Layer 5 of a small transformer language model trained on English Wikipedia (8 layers, counted from 0, width 128).
A neuron's activation on a vector x is GELU(weights . x + bias), where the dot is the dot product.

Input weights of the MLP neurons that the questions are about. A number n stands for (n - 500) times 0.0018.
n5 (bias -0.133): 500 385 604 589 536 383 467 433 717 474 462 538 531 455 471 612 545 622 721 341 407 507 608 480 493 510 384 396 479 291 606 527 747 358 521 534 537 794 320 561 510 356 271 282 507 483 821 486 428 428 547 444 548 427 624 437 513 507 493 324 532 514 453 557 349 730 536 583 536 465 493 397 252 401 396 540 523 661 396 487 683 556 471 399 458 405 562 619 380 529 493 264 633 486 472 388 338 369 413 739 452 690 511 443 642 739 551 497 464 378 518 474 560 369 586 503 544 533 686 584 477 564 571 381 267 591 571 446
n76 (bias -0.198): 504 632 447 511 405 374 403 364 461 560 591 358 429 425 651 632 575 625 616 408 500 363 384 376 444 551 500 427 504 671 322 616 392 523 400 453 710 420 640 523 373 441 249 583 703 427 403 592 429 543 686 673 415 333 646 492 276 779 96 607 657 476 492 396 563 555 619 636 590 403 355 359 694 427 496 573 745 417 404 489 504 652 344 782 456 399 436 615 861 504 151 500 340 465 428 584 395 627 750 350 588 532 428 558 516 747 628 434 754 401 474 507 599 639 559 551 488 538 515 444 462 720 548 321 553 600 604 407
n85 (bias -0.122): 432 519 713 500 351 367 358 528 469 558 629 443 639 377 701 440 541 757 444 456 490 531 547 360 448 561 528 477 486 448 434 663 500 260 383 669 513 559 708 613 534 527 405 476 588 503 354 493 416 289 634 625 547 418 718 352 405 517 226 524 622 500 457 444 588 588 425 557 503 417 507 408 692 525 673 420 579 541 331 490 392 683 613 716 517 423 473 635 524 343 383 566 271 429 370 635 343 561 553 519 323 500 614 642 546 407 446 487 529 242 530 506 625 593 463 497 593 444 503 483 536 539 573 550 194 626 452 603
n93 (bias -0.129): 566 461 401 533 528 366 424 496 732 529 363 444 641 508 780 460 485 283 753 351 401 477 631 650 859 572 664 626 582 349 258 563 433 560 461 689 585 563 620 676 335 580 496 753 447 537 336 813 439 471 534 742 642 492 511 526 643 678 676 489 274 581 511 479 424 530 623 468 674 301 387 574 544 602 507 545 478 423 347 507 430 454 392 677 415 558 561 588 561 264 538 482 342 628 373 255 406 424 277 540 390 416 438 496 335 660 419 185 555 600 466 504 493 440 451 579 578 578 522 438 493 319 593 605 360 573 478 306
n157 (bias -0.140): 523 477 449 516 184 328 566 439 741 697 643 432 386 278 335 359 447 592 529 496 543 676 665 327 479 614 445 496 617 496 353 504 496 296 359 249 365 619 713 408 385 236 504 525 557 640 646 467 419 342 552 655 542 504 291 476 705 753 545 282 496 483 425 481 492 496 577 658 379 684 671 401 423 538 540 528 317 462 564 512 827 699 527 430 525 559 504 363 602 598 339 634 670 310 385 425 756 558 736 446 773 717 400 223 399 572 545 399 822 427 482 619 627 664 545 403 512 306 295 326 548 551 473 605 555 513 646 380
n167 (bias -0.149): 449 380 536 698 666 443 367 306 648 464 753 630 628 568 425 638 519 535 446 536 326 477 336 593 642 609 364 581 488 671 244 396 385 437 193 515 467 504 627 433 538 545 650 694 646 256 469 235 414 414 601 550 376 607 568 364 478 523 428 443 198 338 610 486 379 723 476 468 626 357 395 336 294 555 434 404 397 549 371 253 533 688 657 561 278 666 412 453 749 647 428 507 683 567 405 635 648 504 518 669 395 489 504 358 477 333 472 530 551 514 619 479 482 541 440 515 715 423 407 508 507 414 606 571 398 239 539 493
n183 (bias -0.206): 514 791 589 455 609 353 500 593 590 558 647 636 609 343 500 411 623 633 616 327 209 524 449 328 673 561 544 399 471 514 451 500 584 305 524 425 477 482 430 899 533 260 322 166 420 468 611 548 392 163 439 495 553 648 713 560 400 817 600 391 611 543 578 465 542 278 297 624 595 481 752 870 584 690 551 310 601 557 699 550 372 706 410 395 481 519 486 302 528 338 490 550 701 589 662 230 583 374 380 176 755 552 38 609 519 440 544 225 559 735 726 438 325 509 689 327 560 523 621 231 679 696 544 308 468 399 558 268
n191 (bias 0.010): 658 397 421 628 522 483 592 365 428 366 600 462 945 569 496 309 372 278 701 434 414 500 642 436 416 473 553 513 402 463 691 493 524 615 500 569 480 510 299 527 510 692 650 531 551 490 535 409 618 541 575 465 342 524 552 460 630 462 451 503 694 570 607 654 641 466 511 677 513 426 641 310 681 319 396 611 312 529 493 371 553 451 559 584 402 578 294 565 569 640 472 460 599 637 423 592 273 562 675 553 359 503 647 359 454 311 471 755 467 435 508 396 356 378 435 483 453 406 551 661 386 518 510 449 413 467 438 639
n224 (bias -0.110): 467 519 579 552 539 448 481 685 459 474 661 459 647 510 259 482 657 471 510 497 411 511 520 614 486 279 767 573 510 513 201 651 291 436 611 442 563 517 426 305 414 520 467 490 425 584 465 604 383 428 409 584 420 517 606 576 418 608 472 469 556 577 556 394 364 603 632 446 634 570 409 470 457 704 607 547 547 409 336 322 616 694 513 621 719 318 541 761 473 377 445 278 405 429 476 332 637 373 607 555 446 593 517 475 768 309 522 493 628 663 497 545 560 383 466 486 601 513 547 660 437 504 289 351 460 787 494 540
n232 (bias -0.021): 481 532 379 544 577 519 452 558 453 482 566 532 376 430 444 557 500 637 646 520 213 285 843 698 551 508 639 508 603 373 492 652 470 477 323 581 635 635 450 447 551 461 403 430 558 564 417 504 540 263 500 678 463 586 415 519 422 512 473 414 770 516 313 550 411 314 807 549 925 536 663 436 378 667 288 576 658 464 337 641 392 331 478 621 590 492 500 220 485 282 551 583 485 577 480 468 313 320 651 485 619 442 606 294 456 401 604 622 481 525 569 362 459 534 461 527 382 365 625 496 406 864 565 695 301 545 387 329
n274 (bias -0.066): 436 417 457 464 496 549 390 486 463 373 642 507 321 781 655 562 716 559 527 575 582 473 529 478 553 571 446 467 576 651 477 595 489 347 758 548 717 438 401 705 428 333 622 462 541 493 618 322 496 688 680 603 413 451 310 580 550 481 519 507 489 724 406 561 303 522 504 316 639 458 763 799 488 293 525 540 449 445 558 511 450 432 482 586 700 283 440 625 481 404 60 569 356 386 515 599 431 674 547 401 590 631 424 613 389 496 538 548 331 416 447 479 518 752 630 389 438 551 273 402 543 643 357 338 442 714 504 336
n329 (bias -0.020): 616 367 440 561 478 529 639 433 486 469 615 586 368 446 693 534 518 473 551 438 669 511 577 546 478 400 614 507 646 621 452 405 549 602 445 472 389 344 659 518 482 500 787 388 621 573 155 645 436 524 606 496 525 749 550 285 207 460 273 615 632 380 431 444 400 364 167 590 620 343 680 365 380 323 315 343 597 454 717 411 510 460 544 605 649 661 467 474 568 553 554 465 295 574 355 526 489 520 636 490 493 382 657 683 352 363 397 542 524 386 567 413 535 658 625 592 514 455 479 307 455 615 557 461 355 390 500 661
n363 (bias -0.063): 606 433 500 519 442 493 423 366 402 348 595 436 715 520 422 302 330 567 540 580 594 600 551 359 540 692 838 392 384 610 617 484 539 308 536 763 471 519 484 449 523 549 481 484 604 513 487 530 540 694 477 330 475 586 739 446 641 513 369 372 640 367 481 551 591 725 398 384 516 637 557 431 558 436 570 650 345 461 487 525 588 470 454 516 225 550 523 486 568 364 477 421 536 503 556 370 637 329 522 578 385 651 434 606 584 311 527 455 557 445 466 604 522 430 360 613 503 519 478 712 326 301 582 471 535 424 571 484
n402 (bias -0.076): 557 613 418 500 510 434 397 555 497 382 605 640 612 424 456 648 602 580 426 483 500 392 503 255 357 523 369 292 590 506 446 506 445 449 427 653 494 411 461 542 245 415 586 427 660 548 601 453 544 563 620 342 693 447 520 551 633 493 299 662 369 256 592 392 543 618 610 462 572 540 645 449 634 388 574 291 337 503 580 595 313 693 624 583 423 729 553 476 431 633 401 608 549 481 487 463 338 537 401 500 442 549 700 305 571 641 579 487 456 518 400 485 388 458 418 435 523 640 436 657 373 656 261 529 436 395 549 519

Each question shows a token from some text and the vector x that enters the MLP there. A number n stands for (n - 500) times 0.021.

"-": 567 550 479 487 482 555 585 500 550 494 430 447 433 485 458 547 523 427 534 789 550 444 388 496 488 407 553 494 469 448 286 392 548 571 369 368 506 346 546 517 467 431 559 432 427 476 516 545 494 532 526 462 612 544 461 495 414 569 481 527 451 501 449 432 494 462 482 563 501 540 557 412 415 495 359 501 641 500 599 543 551 441 565 479 584 570 500 597 566 539 612 590 498 423 499 433 486 493 499 515 579 456 522 407 583 536 525 564 514 554 345 431 405 522 576 578 463 575 509 478 504 523 458 555 837 369 436 533
Which neuron fires most, and how strongly? n329, at about 7.9

"ab": 401 557 490 627 378 531 556 587 375 571 599 514 386 469 420 460 504 526 455 808 567 353 594 446 462 594 513 428 402 462 538 463 519 498 483 567 494 316 580 573 454 588 457 544 474 501 501 504 438 535 500 520 582 496 572 530 559 540 428 468 617 516 525 449 455 517 382 653 425 458 459 497 596 465 548 591 384 419 502 559 514 495 542 658 408 494 461 506 353 474 372 578 381 524 489 633 501 509 442 508 531 424 512 323 566 431 497 535 497 516 400 442 333 460 361 496 583 523 651 580 371 559 605 414 615 762 392 652
Which of these neurons fires most? n85

"ask": 482 512 527 525 561 521 474 476 560 473 535 413 498 538 504 428 598 497 415 756 601 289 441 480 532 548 472 419 324 409 399 491 601 483 597 569 469 379 619 470 421 665 351 587 547 510 575 519 497 499 561 419 596 398 568 434 494 342 564 382 638 496 490 424 617 560 309 647 511 491 420 330 529 366 583 451 503 501 498 522 469 437 537 689 376 691 422 629 398 464 416 487 431 570 413 578 380 552 503 585 582 447 587 439 601 513 524 573 405 453 432 431 357 505 369 598 551 507 680 538 388 574 541 570 551 690 439 481
Which neuron fires most, and how strongly? n85, at about 9.4

" of": 455 598 564 432 503 456 548 513 579 473 442 373 419 525 484 461 497 415 505 786 489 592 541 414 524 619 531 468 389 401 483 438 652 575 448 536 530 488 436 516 342 483 526 526 330 563 593 513 437 639 455 563 574 497 519 545 430 522 619 440 341 491 542 531 560 525 551 627 491 490 406 380 457 453 484 458 548 482 503 526 534 498 541 549 473 443 497 523 544 452 464 593 481 485 483 480 463 505 507 436 546 451 495 433 403 499 629 478 552 492 377 426 539 385 408 516 528 500 550 679 648 466 527 488 763 449 373 490
Which neuron fires most, and how strongly? n93, at about 4.1

" the": 509 559 468 524 509 482 523 505 604 541 509 377 446 404 420 483 484 321 456 944 542 527 522 454 582 439 557 450 423 456 441 497 608 549 440 497 525 523 463 443 388 514 492 514 424 448 544 466 490 619 550 518 628 473 548 455 424 474 540 393 453 531 553 477 500 459 441 502 491 484 417 361 570 582 508 438 580 475 579 591 504 496 558 439 521 564 458 591 514 471 481 487 475 416 549 442 506 436 503 499 563 528 518 457 480 517 630 566 478 528 372 417 437 392 483 541 496 508 464 478 687 509 523 537 729 485 446 491
Which neuron fires most, and how strongly? n157, at about 2.3

"an": 434 508 573 658 447 575 532 541 522 531 518 319 495 468 552 498 452 553 433 838 555 360 642 479 465 503 601 409 422 540 535 464 595 410 363 595 395 519 536 454 538 495 470 564 427 576 513 387 529 507 507 508 618 483 555 476 532 462 426 489 475 587 575 490 571 494 461 511 553 556 302 322 454 475 373 438 400 448 453 565 577 552 529 663 283 438 510 569 493 468 473 448 574 623 444 471 482 475 543 512 578 510 579 448 631 413 527 527 488 584 406 508 475 518 322 349 572 525 397 516 389 524 712 507 553 438 467 528
Which of these neurons fires most? n363

"L": 423 519 487 470 651 519 573 458 501 496 495 469 423 501 484 373 570 514 501 613 604 658 353 506 589 511 637 530 556 541 472 425 494 519 381 527 436 402 449 479 600 502 592 543 463 500 505 457 496 500 521 529 584 440 560 478 512 484 533 645 358 549 483 410 451 426 493 601 460 535 385 329 459 460 612 491 436 532 523 575 521 480 597 526 401 595 401 590 454 497 456 498 447 521 463 527 591 444 558 530 513 386 755 533 504 610 540 593 505 610 374 360 371 644 411 624 362 487 377 326 414 613 470 496 715 428 501 457
The three highest activations, in order: n329, n167, n402

"S": 423 547 497 394 555 514 621 410 463 527 469 461 411 399 457 424 495 540 511 654 625 560 430 444 579 491 546 469 456 584 465 474 488 499 453 509 394 360 465 507 562 479 501 518 406 477 541 466 589 506 559 520 614 521 542 507 506 444 496 594 382 444 506 403 397 432 384 544 556 527 439 340 388 524 481 454 545 554 530 658 626 432 609 503 436 596 452 505 565 523 558 524 503 423 501 590 612 404 531 531 516 494 773 539 458 498 521 646 416 666 395 413 385 582 502 608 407 544 398 397 452 457 443 482 829 486 499 486
The three highest activations, in order: n329, n167, n402

" C": 567 462 552 440 624 567 525 455 482 512 486 467 470 449 605 381 553 595 397 725 606 543 389 438 412 495 512 413 409 476 625 389 667 525 377 483 417 436 527 563 398 653 490 542 384 539 352 458 538 502 537 358 608 490 607 503 522 429 577 461 587 544 471 432 526 413 532 490 517 550 457 412 549 514 540 475 492 480 477 537 505 563 534 570 409 517 497 580 457 539 521 492 333 275 531 631 460 446 497 544 491 431 627 577 568 520 620 528 496 573 377 383 414 603 388 492 376 643 494 393 460 454 514 607 691 682 482 474
The three highest activations, in order: n85, n363, n402

" on": 482 565 391 409 520 499 576 540 454 409 476 339 361 596 474 408 483 395 478 777 512 505 498 480 587 568 577 475 451 415 586 499 553 541 387 548 495 561 446 493 471 489 539 512 445 529 423 636 539 597 485 576 612 553 497 552 489 661 605 517 454 431 627 544 494 493 536 516 410 613 500 292 428 508 453 520 510 511 522 527 589 426 557 508 539 475 515 396 499 420 572 500 501 435 453 468 391 433 566 457 609 460 463 526 424 524 614 497 454 567 369 518 416 482 420 488 443 587 531 521 614 456 487 474 704 455 430 389
Which two neurons fire most, strongest first? n93, n232

"est": 444 636 473 489 705 468 515 548 521 460 551 498 521 484 627 346 501 477 692 792 443 381 431 464 516 655 568 458 460 379 381 425 628 426 536 643 561 473 630 455 429 524 562 588 566 484 501 501 615 592 497 439 597 349 503 531 487 516 612 530 387 463 512 540 492 502 498 618 547 646 510 396 414 440 562 490 514 490 501 430 475 361 462 502 508 454 382 408 592 467 569 451 527 515 495 309 470 391 375 565 487 493 545 580 530 476 578 462 622 623 421 499 344 506 526 467 319 434 449 427 436 522 590 408 528 398 521 432
Which of these neurons fires most? n93

"w": 486 512 573 534 532 490 428 527 479 474 511 455 402 466 475 377 473 595 364 740 603 375 606 503 515 465 546 496 462 463 521 473 518 476 620 589 520 405 375 606 568 543 404 515 567 525 415 448 436 513 556 491 621 404 507 521 543 467 452 603 620 577 381 584 399 516 479 670 537 480 650 304 495 426 508 442 499 482 561 646 434 422 500 595 405 531 395 434 403 525 361 575 316 356 332 404 551 497 497 572 536 511 656 397 475 462 519 558 409 586 418 391 495 436 472 507 472 508 510 526 390 695 505 556 658 758 461 632
Which of these neurons fires most? n232

" ": 485 428 553 544 459 503 500 532 467 435 386 479 398 467 519 455 523 388 392 817 568 455 490 594 464 554 440 472 402 415 489 458 543 503 518 451 510 467 528 479 514 506 494 529 431 551 569 439 616 563 513 369 690 552 565 544 499 525 635 493 536 509 450 544 490 415 401 536 519 546 541 452 502 470 594 513 444 530 555 582 469 505 553 385 538 488 415 464 461 550 506 527 474 478 510 445 508 533 487 634 467 576 542 456 453 469 514 460 500 547 337 455 429 466 564 498 487 509 415 429 572 442 463 483 805 599 467 495
Which two neurons fire most, strongest first? n274, n157

".": 524 484 637 534 610 593 481 530 577 457 508 454 421 525 580 399 521 457 437 650 578 540 426 541 430 470 509 469 506 482 404 416 510 438 449 513 472 474 392 518 487 517 561 498 421 467 710 415 378 541 512 287 589 703 584 525 633 481 593 511 501 429 487 528 469 484 350 465 432 451 473 528 564 456 338 456 482 553 560 539 579 501 647 570 470 472 576 498 525 438 529 466 513 523 388 490 546 408 528 578 476 562 552 533 414 522 547 451 389 557 341 446 483 407 460 523 562 542 573 550 405 472 432 467 758 567 534 492
Which of these neurons fires most? n363

"os": 480 553 654 568 519 402 653 516 407 499 527 406 504 447 512 478 500 476 408 734 449 452 639 469 388 579 566 460 397 502 389 495 621 490 380 575 528 648 517 502 567 508 416 526 486 548 689 461 591 479 501 483 647 601 477 463 443 398 610 622 446 379 592 524 685 544 583 553 514 577 514 400 455 465 465 489 418 478 480 381 529 486 459 354 518 395 379 444 405 413 569 430 716 506 530 476 338 413 468 528 634 541 527 184 547 613 536 459 452 540 448 435 425 413 441 609 491 559 574 546 522 534 502 462 621 359 520 415
Which of these neurons fires most? n5

"en": 470 529 446 619 534 443 564 530 448 434 452 459 562 464 501 382 598 588 532 741 561 410 445 361 445 378 690 410 455 541 503 526 462 432 403 590 423 495 549 540 499 536 542 439 462 594 424 491 602 552 419 467 534 254 530 630 484 497 533 545 569 463 422 591 491 422 582 498 538 522 426 365 467 494 423 484 455 438 515 552 489 590 541 635 397 445 452 478 679 568 452 605 351 564 493 475 512 487 608 474 611 452 563 418 557 477 492 487 485 508 372 423 447 545 462 416 598 618 445 554 437 512 485 407 627 560 560 515
The three highest activations, in order: n76, n402, n363

"eck": 400 572 442 569 498 440 397 507 457 531 488 416 596 476 630 476 521 582 434 838 529 272 383 490 627 425 595 348 378 444 452 546 618 569 482 599 471 334 533 514 520 665 467 455 564 608 431 456 606 498 445 453 567 432 609 549 463 453 448 533 569 462 500 560 524 527 315 627 526 492 439 376 536 450 554 478 457 380 439 525 522 522 533 613 306 527 342 558 565 525 395 551 446 522 520 398 494 549 603 511 563 480 586 514 603 644 482 638 429 671 421 418 486 513 436 480 407 498 457 467 332 457 524 491 566 578 536 521
Which neuron fires most, and how strongly? n76, at about 10

" f": 572 533 415 552 535 502 598 573 415 389 540 439 624 429 446 251 539 431 411 679 503 532 585 422 571 604 455 516 405 383 458 357 685 535 507 460 579 472 457 568 484 628 561 527 367 507 583 418 546 523 490 354 630 519 414 526 440 459 602 600 560 523 490 588 443 480 433 683 452 635 452 447 684 456 401 457 632 469 636 552 461 448 530 429 459 425 388 478 382 483 463 613 390 442 543 392 449 464 453 506 564 503 537 558 467 421 562 582 535 482 376 530 439 532 547 505 450 653 416 551 500 472 503 475 668 596 490 389
Which two neurons fire most, strongest first? n191, n363

" All": 435 524 403 354 522 455 580 522 562 404 601 433 506 431 366 455 417 470 593 848 546 454 264 510 685 495 543 374 550 508 382 541 593 539 458 577 411 421 511 410 466 537 571 604 457 591 511 390 568 513 524 393 549 441 408 438 591 493 541 525 518 536 417 429 465 471 429 517 516 507 405 327 496 612 552 388 553 488 526 590 528 457 522 508 352 521 514 514 531 537 476 498 462 635 539 494 456 456 526 495 545 438 732 393 549 476 607 580 438 508 397 452 427 537 455 487 510 626 401 547 626 529 526 487 639 612 543 511
Which neuron fires most, and how strongly? n402, at about 5.6

" econom": 514 478 590 458 509 508 495 546 497 411 630 396 451 435 495 334 568 389 435 809 358 411 447 461 483 502 520 456 450 468 629 351 691 420 606 539 512 562 515 455 569 499 509 530 477 485 667 425 532 521 528 559 745 588 439 535 558 384 571 590 323 526 522 531 521 568 481 509 506 584 525 533 438 578 570 378 410 437 531 448 528 463 622 519 576 563 346 592 303 472 389 552 519 445 584 344 451 506 395 468 575 486 575 481 514 475 561 546 556 557 438 428 355 543 456 454 421 460 540 477 639 393 509 430 716 449 494 482
The three highest activations, in order: n274, n402, n183

"ri": 416 536 527 535 495 320 500 635 488 445 546 464 458 467 558 444 519 629 488 692 578 297 377 407 391 503 651 458 477 577 450 513 462 495 439 563 373 297 506 508 433 488 467 494 452 456 554 482 574 554 497 511 608 378 573 564 459 554 471 578 704 545 516 459 538 444 256 535 480 510 375 412 580 376 506 640 467 544 552 534 542 475 449 634 405 620 421 492 477 496 467 536 495 518 528 405 545 533 520 484 574 479 642 355 510 523 602 474 495 549 396 468 416 377 500 573 591 578 438 556 334 549 541 387 589 608 629 478
The three highest activations, in order: n76, n402, n363